Layer 4 of a small transformer language model trained on English Wikipedia (8 layers, counted from 0, width 128).
A neuron's activation on a vector x is squared ReLU(weights . x), where the dot is the dot product.

Input weights of the MLP neurons that the questions are about. A number n stands for (n - 500) times 0.0011.
n3: 505,341,427,576,554,481,523,600,550,416,524,841,373,313,167,536,831,298,628,439,385,539,699,678,452,538,622,319,513,496,492,315,625,821,734,481,676,674,353,451,235,881,398,529,410,441,422,484,475,526,451,412,532,203,582,531,406,315,523,536,604,518,635,705,577,777,510,585,487,496,616,725,416,380,619,733,507,269,649,339,391,650,546,714,209,768,458,449,500,887,519,327,397,473,622,365,505,378,654,353,403,657,460,606,531,648,707,571,496,381,465,478,538,818,765,585,504,713,415,190,536,473,486,528,452,478,642,458
n21: 439,500,627,518,486,554,582,519,806,369,832,358,428,692,334,537,505,681,691,646,472,500,334,462,707,803,490,486,302,390,626,202,734,478,445,480,410,665,583,587,544,289,310,542,710,509,486,475,474,535,687,662,644,689,267,581,632,703,890,257,445,421,208,558,745,783,651,659,390,434,562,717,526,508,696,505,402,294,624,617,467,623,590,403,374,596,565,452,434,578,336,296,922,426,606,444,125,701,767,523,300,408,595,567,564,665,550,657,621,359,617,593,627,310,482,742,560,355,365,462,405,706,728,514,557,442,645,617
n109: 577,478,519,467,528,438,491,503,446,330,432,440,516,456,619,306,639,518,455,612,529,539,313,299,619,570,556,243,456,517,526,473,645,319,391,461,538,497,478,503,569,467,607,575,702,537,449,433,631,601,378,561,534,514,473,574,393,572,584,425,503,551,587,365,432,358,710,600,461,497,430,420,523,524,413,558,505,628,266,629,477,519,422,476,536,526,592,643,403,481,491,465,394,567,421,513,521,451,393,362,644,425,591,459,559,347,359,557,487,494,596,597,503,453,423,553,455,541,506,650,470,358,483,368,652,375,415,542
n113: 516,485,426,268,527,405,560,449,680,446,521,314,439,648,548,504,783,478,303,613,385,592,576,553,517,431,516,528,347,566,651,500,636,579,593,380,389,485,346,609,470,280,235,629,511,478,722,244,507,615,612,468,480,496,571,569,444,489,456,380,668,260,422,462,525,378,360,561,748,622,649,485,427,318,518,528,417,360,681,387,553,403,604,552,500,410,584,610,619,597,227,541,492,496,916,591,183,647,488,496,416,558,416,437,601,240,556,504,621,519,286,410,507,630,317,300,485,889,422,580,699,397,436,725,420,545,440,478
n180: 604,369,593,359,504,439,564,411,738,356,613,579,353,401,668,487,659,313,352,508,409,184,253,509,154,556,388,358,317,659,617,417,421,427,589,576,770,445,620,438,694,721,422,451,559,546,893,405,533,348,325,270,773,531,593,127,466,564,707,420,411,617,475,651,585,639,373,602,151,445,487,661,369,450,588,325,464,478,647,671,492,500,486,335,382,347,583,622,686,746,388,573,566,469,667,562,669,651,578,614,454,345,439,560,761,818,640,672,596,819,417,504,694,561,561,523,517,458,491,706,341,681,285,547,507,328,479,363
n252: 569,475,493,529,378,466,384,475,679,486,607,335,489,407,462,529,535,409,525,409,419,477,300,654,623,508,590,396,298,539,425,363,864,455,435,515,475,510,415,432,715,532,511,420,497,564,284,439,540,340,564,548,746,626,548,461,404,462,652,443,460,380,656,529,600,598,637,421,482,592,366,271,568,478,680,351,327,346,433,652,519,675,533,623,433,564,284,493,617,678,492,459,543,482,650,594,454,587,411,312,674,518,461,461,489,232,575,497,574,546,722,310,490,451,366,394,695,292,240,507,648,610,519,259,544,563,672,547
n262: 398,321,483,577,573,519,457,486,643,589,490,705,429,677,487,440,431,564,569,723,337,255,622,942,422,524,614,556,479,568,500,156,455,720,523,485,429,496,397,523,370,593,289,298,457,547,519,516,243,379,154,283,642,212,356,411,704,282,434,423,559,620,546,553,757,518,384,395,867,270,373,598,463,748,517,448,310,743,420,183,701,622,509,617,647,662,628,483,389,635,381,522,477,395,424,538,611,504,594,495,298,505,352,628,386,269,484,651,633,836,326,434,318,401,554,481,581,706,227,514,618,403,795,624,530,482,591,735
n364: 480,306,213,343,657,537,433,331,400,670,756,583,442,400,247,237,77,514,260,437,530,569,480,490,463,448,200,378,435,304,393,529,569,748,515,505,442,794,338,382,397,534,602,363,392,676,862,522,454,505,456,444,306,253,368,42,392,533,622,293,649,535,385,469,763,505,270,531,613,124,670,519,528,398,831,664,435,778,454,672,487,848,571,618,640,340,856,458,485,309,247,628,657,633,712,519,469,644,689,632,582,628,583,317,515,662,558,445,389,694,621,495,552,553,636,712,361,168,624,475,624,781,683,510,545,557,439,602
n418: 512,334,412,627,376,193,538,278,433,610,683,571,570,567,363,722,557,399,398,380,709,465,376,534,393,592,706,579,301,237,288,441,404,671,420,166,563,443,473,240,504,551,496,611,519,545,692,521,357,470,595,537,504,355,488,425,696,327,417,576,504,549,209,770,359,551,538,508,560,492,531,583,582,264,276,567,549,574,529,598,373,500,661,565,484,395,530,443,307,512,412,280,592,608,458,462,678,613,562,560,483,247,559,256,308,632,428,589,624,393,378,311,710,579,425,458,519,530,593,413,435,680,413,243,612,293,320,654
n424: 597,406,488,715,763,569,592,300,520,453,766,528,508,460,287,552,223,439,623,449,447,360,691,577,509,514,341,594,480,440,418,593,547,588,474,394,538,496,534,483,122,597,272,416,356,589,645,408,411,623,620,397,456,261,368,462,686,230,545,496,491,579,428,527,615,492,697,387,720,656,454,610,398,429,549,643,390,403,688,232,488,364,660,525,432,446,411,316,562,577,473,417,599,401,672,386,939,454,612,676,125,630,602,649,379,242,500,692,520,530,496,625,767,283,513,527,808,573,159,531,465,729,522,477,518,609,554,200
n436: 667,301,661,425,626,487,475,334,535,558,876,536,763,480,364,432,486,524,372,673,237,377,378,733,798,694,465,365,405,441,404,587,697,553,724,419,653,332,190,786,500,644,635,442,568,504,453,399,191,696,679,517,364,602,403,582,262,366,517,420,784,321,660,697,716,492,576,602,500,677,715,608,783,489,508,500,345,566,504,667,519,363,409,428,426,425,524,516,577,404,553,606,836,521,562,358,473,533,544,446,557,656,446,618,681,546,591,531,559,371,421,614,484,512,430,465,619,402,770,444,474,483,400,234,628,443,456,365
n437: 478,686,483,631,583,678,511,425,740,275,822,756,891,345,454,531,204,669,621,272,621,405,455,463,269,505,403,600,372,544,450,660,461,849,443,397,427,517,371,544,173,384,550,459,621,570,455,379,401,295,591,432,358,562,424,362,715,403,413,324,487,585,220,405,631,642,313,343,430,554,614,703,482,580,621,340,623,372,368,587,702,605,554,466,452,376,616,558,599,338,518,547,636,377,786,475,751,282,632,439,655,676,665,576,368,579,373,703,566,535,487,602,533,782,548,130,690,681,435,468,512,410,473,491,543,470,588,260
n461: 606,348,384,625,387,482,521,525,361,295,691,551,488,605,186,399,486,637,797,390,581,491,586,775,263,334,522,504,324,533,508,402,254,468,450,380,533,635,320,709,472,394,396,291,476,394,419,481,547,286,450,552,412,26,456,512,504,355,465,383,643,310,118,609,487,520,651,614,796,305,637,656,592,554,630,647,483,427,595,354,711,272,625,492,438,391,343,500,603,446,461,581,346,421,421,398,588,447,478,525,483,358,484,405,446,529,375,601,614,413,118,653,349,566,656,294,496,566,522,543,755,551,565,632,455,553,508,677
n506: 818,595,463,166,514,674,385,490,442,434,449,315,627,509,441,422,724,631,520,596,338,308,678,560,485,304,591,515,500,610,600,580,457,398,457,320,703,637,261,361,422,664,336,496,564,491,475,539,414,363,300,704,355,457,353,396,781,495,674,687,717,529,291,465,444,754,439,404,601,179,408,424,378,280,682,360,402,257,535,563,660,376,594,390,236,706,446,150,549,624,354,574,404,577,440,929,296,584,759,514,729,442,467,504,380,658,557,914,672,618,524,569,409,472,240,207,834,475,616,312,474,270,614,571,583,285,173,523

Each question shows a token from some text and the vector x that enters the MLP there. A number n stands for (n - 500) times 0.017.

"at": 504,504,473,468,465,438,521,418,532,568,509,501,495,566,603,498,480,457,452,522,490,507,473,471,528,462,480,430,621,437,498,491,348,436,467,641,499,467,549,492,446,347,501,445,412,423,545,505,430,549,474,450,473,549,444,579,494,537,500,626,517,486,361,505,486,470,508,457,474,485,497,541,527,495,516,559,483,611,631,411,457,546,507,650,590,482,455,530,508,384,444,568,483,482,391,508,492,495,466,462,467,449,460,411,489,558,491,555,632,504,497,571,509,572,451,463,488,380,499,532,542,469,628,504,442,546,532,443
Which neuron fires most, and how strongly? n364, at about 2

" United": 499,517,527,436,471,453,637,552,579,479,442,457,515,502,466,486,522,547,584,520,441,548,569,555,393,414,529,451,570,536,496,605,355,429,481,566,456,454,544,502,532,554,563,505,544,403,449,558,518,473,562,535,466,548,510,589,465,537,481,532,451,488,538,522,332,546,562,520,554,469,518,577,457,441,427,431,498,423,432,495,325,499,423,455,515,450,557,473,427,475,586,486,612,481,428,441,452,505,399,549,551,572,501,470,558,526,493,443,511,527,489,460,407,477,490,444,417,474,454,461,501,413,466,539,371,585,544,562
The neuron with the highest activation: n461

"inn": 597,592,584,469,532,466,427,642,526,464,409,487,527,406,616,517,505,541,563,518,453,569,557,511,438,457,513,391,638,462,528,557,513,401,529,642,408,492,517,548,454,501,503,563,474,500,537,569,501,447,492,591,505,503,448,644,540,434,431,588,483,453,549,545,428,512,515,530,554,506,522,490,417,482,635,552,627,554,547,521,511,462,576,506,536,509,447,515,439,480,494,471,426,518,475,419,473,515,479,590,438,552,477,482,460,508,450,459,509,462,382,444,479,516,433,386,575,495,507,481,506,475,556,571,396,484,499,579
The neuron with the highest activation: n506

" des": 422,472,461,559,572,547,519,635,496,507,465,484,502,620,457,520,412,430,379,558,578,529,587,497,478,482,464,566,550,489,423,457,416,483,500,533,417,377,537,492,532,475,502,613,484,370,553,549,461,545,480,556,480,460,430,510,602,481,474,521,474,494,548,455,383,472,462,473,459,483,495,512,529,404,408,456,542,504,521,600,430,481,397,522,606,471,471,505,479,507,449,542,489,486,571,463,466,379,418,511,534,557,546,502,485,418,600,442,543,474,544,581,418,418,507,567,461,494,503,442,513,598,551,488,406,550,582,637
The neuron with the highest activation: n364

"p": 486,511,498,510,480,396,521,538,380,559,498,629,500,537,525,521,606,464,419,546,508,553,499,396,462,506,584,543,549,493,483,503,440,526,589,667,502,492,540,558,550,401,548,436,391,415,487,549,465,496,449,534,528,502,499,521,440,422,554,591,436,407,531,561,403,410,544,481,507,481,505,443,467,545,451,494,527,360,528,591,540,335,494,535,594,470,447,580,479,553,622,528,466,502,481,525,500,487,474,517,487,439,495,470,394,560,487,430,522,399,528,539,435,467,496,498,466,551,518,530,515,482,579,527,499,490,648,582
Which neuron fires most, and how strongly? n461, at about 1.8

"u": 534,465,538,558,450,470,516,550,528,474,505,563,549,585,564,535,534,489,464,543,427,471,541,452,519,435,438,367,457,504,473,486,455,479,468,549,481,435,545,578,449,494,502,504,490,480,530,523,463,586,543,566,417,586,470,547,468,436,555,482,505,476,569,501,415,379,643,473,502,498,428,504,505,621,423,493,598,558,632,539,351,427,400,481,514,568,474,606,544,490,513,595,543,401,500,470,497,574,440,480,490,443,559,509,547,477,470,456,446,426,397,444,401,356,396,521,489,553,536,520,530,501,547,499,535,519,612,592
The two highest activations, in order: n436, n109

" back": 575,584,498,487,513,515,507,577,507,629,521,499,578,480,551,353,574,490,529,460,510,520,528,533,498,365,463,521,644,533,509,563,438,410,504,504,556,419,593,486,488,463,483,559,454,499,585,523,450,502,485,532,449,540,448,427,480,580,327,543,387,489,569,534,507,410,537,522,467,501,523,574,473,405,522,431,617,372,538,373,528,489,629,511,492,550,454,521,527,472,623,530,472,465,485,489,489,457,559,539,450,482,547,506,528,539,495,425,442,480,577,450,568,460,411,437,465,537,468,430,493,472,522,542,418,512,596,507
The neuron with the highest activation: n506

"ong": 490,502,476,445,591,446,639,515,481,518,451,469,554,573,516,514,501,463,374,534,417,511,447,438,485,322,452,565,499,506,477,468,542,473,450,650,508,552,518,497,529,526,532,508,594,561,517,562,436,558,533,525,342,583,494,511,483,506,517,512,397,469,566,455,519,508,451,528,522,469,490,467,498,423,520,552,531,432,517,526,437,515,524,495,463,398,426,489,438,502,595,534,502,569,604,429,522,515,537,518,555,408,552,444,460,419,490,473,552,563,438,475,479,471,543,491,417,516,531,518,570,485,670,593,464,596,674,507
The neuron with the highest activation: n364

" him": 493,479,523,489,524,445,490,412,545,581,481,486,515,509,479,385,383,513,508,471,549,496,469,540,417,552,486,566,542,452,393,561,461,442,399,513,460,422,494,541,536,403,497,552,463,443,451,438,546,451,467,475,460,460,539,428,551,479,382,618,363,534,597,495,410,512,500,419,522,518,562,503,451,512,509,475,532,456,440,449,451,472,503,512,494,513,475,553,471,428,527,617,459,423,426,418,558,427,514,539,448,459,550,465,513,446,412,495,396,405,435,529,498,513,544,441,449,412,461,571,539,555,648,505,376,564,665,495
Which neuron fires most, and how strongly? n461, at about 5.7

" not": 479,566,525,426,586,394,465,466,559,550,580,443,484,529,426,426,463,473,493,451,467,465,524,462,523,468,452,607,543,476,488,536,400,495,499,678,458,369,407,502,503,549,460,513,471,484,486,540,474,485,583,509,456,556,516,509,454,364,478,538,470,459,531,540,500,466,380,479,411,495,507,480,440,482,512,512,528,353,487,473,561,420,431,523,636,507,442,542,423,433,607,606,374,460,424,410,451,456,533,491,501,561,495,490,607,524,521,452,420,506,501,564,515,462,526,468,445,506,472,504,504,440,565,572,494,660,546,504
Which neuron fires most, and how strongly? n436, at about 0.35

"S": 517,521,549,499,430,503,495,562,417,475,445,479,486,505,542,522,542,596,426,452,431,480,556,443,553,650,527,408,492,521,451,454,449,467,486,631,342,544,521,383,575,490,508,437,555,533,496,517,537,538,506,583,532,473,465,505,422,538,449,580,466,423,538,454,377,570,491,546,437,511,418,435,431,512,482,473,566,489,517,526,450,584,440,556,566,502,481,576,474,406,607,520,443,481,471,455,380,573,401,484,527,530,522,392,516,429,453,460,497,478,524,471,464,353,482,459,432,507,528,570,416,477,421,438,562,454,563,606
Which neuron fires most, and how strongly? n109, at about 14

" l": 494,509,547,482,612,501,504,584,435,491,427,497,442,566,528,511,556,403,509,473,486,492,495,534,617,455,665,456,525,526,504,462,491,466,561,550,362,405,597,613,491,489,485,562,457,497,534,457,544,524,458,469,449,533,482,537,510,522,493,577,490,511,538,427,512,413,513,449,506,509,549,467,432,517,418,526,686,534,665,475,488,397,499,475,471,524,511,637,420,531,535,551,435,466,469,499,479,532,406,512,475,462,512,529,507,464,550,512,460,526,557,529,515,459,404,451,384,401,418,516,346,482,501,496,460,444,598,562
The two highest activations, in order: n109, n113

"A": 534,523,658,536,478,523,594,404,444,507,472,600,536,537,494,551,471,492,476,569,550,556,508,499,498,442,469,484,444,523,465,511,470,518,505,543,532,518,505,529,561,435,470,448,500,640,542,547,454,559,479,507,426,547,550,503,568,518,442,425,495,533,456,503,525,508,418,376,498,586,497,519,403,454,427,496,578,495,488,488,381,498,440,576,521,547,529,503,460,452,509,523,515,431,545,504,557,531,498,484,538,522,530,614,489,433,426,491,572,407,435,530,494,496,584,447,407,459,505,486,327,470,444,463,265,576,653,505
The two highest activations, in order: n437, n424

" 6": 458,506,555,486,523,459,466,594,534,411,492,429,511,570,542,512,439,499,518,520,437,537,467,498,488,424,487,514,526,439,496,593,424,391,590,494,486,408,507,514,537,510,525,549,387,498,432,554,473,602,466,523,515,510,562,496,417,497,496,505,464,509,565,507,577,457,483,527,329,567,553,602,436,372,488,455,555,477,539,466,411,431,402,470,502,473,497,511,515,443,705,496,398,588,455,470,515,501,506,426,477,477,494,586,402,467,425,629,554,467,522,398,483,575,477,455,396,451,554,500,480,401,474,464,521,598,535,487
The two highest activations, in order: n436, n109

"am": 534,659,665,479,438,608,524,523,518,594,423,526,515,553,571,569,472,471,472,538,394,545,534,407,555,428,476,481,491,514,544,517,450,532,541,612,414,492,565,481,536,436,467,536,423,538,508,465,501,555,537,486,472,547,510,505,434,504,392,571,442,453,432,429,389,595,528,451,481,574,584,438,409,606,457,446,651,585,501,500,558,483,569,549,551,552,445,488,433,459,580,484,414,507,532,443,427,529,520,541,611,496,493,442,424,489,450,505,523,510,457,473,441,468,503,507,534,506,533,565,505,430,503,550,392,504,581,551
The neuron with the highest activation: n113

"eek": 607,478,542,505,455,491,498,556,422,525,472,472,452,587,521,498,581,607,505,459,543,499,479,457,485,474,532,511,477,565,435,494,420,533,530,556,418,485,463,474,482,386,452,539,435,564,479,469,467,438,496,526,443,584,569,595,538,504,493,583,420,576,561,607,492,440,513,471,508,508,506,531,494,447,552,410,496,485,482,456,384,460,553,435,507,555,462,576,500,506,595,453,396,557,453,576,540,450,449,603,475,491,517,433,494,558,594,501,562,471,573,382,644,555,501,475,308,463,523,560,497,543,547,576,404,639,579,507
Which neuron fires most, and how strongly? n418, at about 0.24

":": 567,613,564,439,500,452,559,463,526,497,465,463,488,506,478,427,480,472,577,454,443,547,513,655,578,573,527,467,584,524,431,501,458,436,502,635,518,583,506,485,409,442,463,572,443,511,516,502,480,531,525,446,447,580,476,578,587,498,413,486,430,460,422,568,528,491,565,454,506,457,571,463,505,428,441,455,529,436,577,513,431,426,500,516,635,523,551,464,482,567,710,491,492,562,469,485,459,430,484,557,497,565,623,541,443,545,544,452,470,458,552,445,526,531,525,524,601,499,463,543,503,508,566,469,377,499,641,497
The three highest activations, in order: n424, n21, n3

"en": 559,447,535,488,474,520,534,600,530,618,447,446,471,465,569,478,462,585,626,488,500,536,572,500,523,456,514,452,602,496,472,552,433,465,480,623,534,429,483,525,536,588,497,601,504,457,476,545,427,475,530,536,400,592,464,544,470,513,505,609,518,485,443,412,424,451,500,435,489,516,526,478,535,494,561,489,557,468,394,519,438,472,484,584,520,483,488,463,507,602,687,561,443,558,508,508,489,365,528,508,561,516,471,420,450,594,512,464,487,404,604,543,397,505,503,483,414,560,456,453,560,511,526,654,386,485,528,479
Which neuron fires most, and how strongly? n506, at about 1.5

"ised": 505,522,518,453,575,528,553,499,559,499,514,566,366,596,481,523,499,500,501,478,587,542,482,500,455,384,590,537,518,493,443,499,414,458,429,619,440,487,613,600,484,434,579,491,454,371,539,538,583,502,538,544,410,452,492,501,559,502,467,537,461,485,620,538,499,500,603,412,430,550,440,388,441,514,478,550,566,462,525,497,549,480,467,515,538,448,444,489,534,476,637,542,507,456,511,422,480,432,523,529,502,496,538,529,499,464,524,507,418,470,469,506,446,511,420,404,442,491,479,552,481,563,476,621,269,573,566,484
Which neuron fires most, and how strongly? n461, at about 1.8

"6": 590,403,550,495,536,498,489,568,430,414,484,443,446,460,567,429,509,556,646,655,368,598,506,512,464,531,518,476,620,554,541,527,502,475,494,536,415,447,666,543,602,477,464,512,419,473,502,534,429,510,511,655,505,504,486,546,479,474,464,559,401,470,473,511,548,462,530,433,467,519,465,529,487,490,524,429,543,452,537,516,408,501,395,542,570,557,481,538,500,496,718,508,546,489,393,459,487,451,568,444,491,429,533,470,439,524,458,497,536,467,508,503,477,492,495,512,443,424,541,474,409,471,528,500,496,600,498,524
Which neuron fires most, and how strongly? n21, at about 1.1

"ec": 460,502,525,353,567,533,553,481,455,535,398,574,475,535,546,524,530,411,467,439,498,488,573,506,540,606,522,470,615,434,451,507,527,456,546,651,481,415,557,458,539,525,479,506,506,511,441,430,542,541,554,421,460,510,518,391,495,500,584,554,427,552,407,597,409,552,472,438,415,468,536,509,465,548,453,464,646,501,549,538,414,385,497,418,590,510,498,566,507,467,600,510,543,557,470,401,453,489,462,460,443,593,511,489,463,513,539,422,497,455,506,429,449,548,472,457,361,483,529,519,455,569,498,534,352,509,558,499
The neuron with the highest activation: n180

" a": 532,499,545,508,468,548,577,471,565,483,521,493,446,570,650,593,542,482,527,550,598,515,530,549,529,431,522,508,515,459,552,549,454,489,495,677,493,488,501,467,493,476,442,516,459,533,548,490,442,491,569,496,488,565,649,432,462,489,531,600,407,504,579,570,520,491,426,496,432,584,493,523,464,539,463,523,635,463,544,522,488,518,396,577,576,530,506,511,541,495,594,527,488,373,594,435,450,454,475,538,554,590,557,625,508,528,483,520,572,464,423,433,462,454,593,544,508,478,492,428,439,473,535,468,330,581,606,483
Which neuron fires most, and how strongly? n180, at about 1.7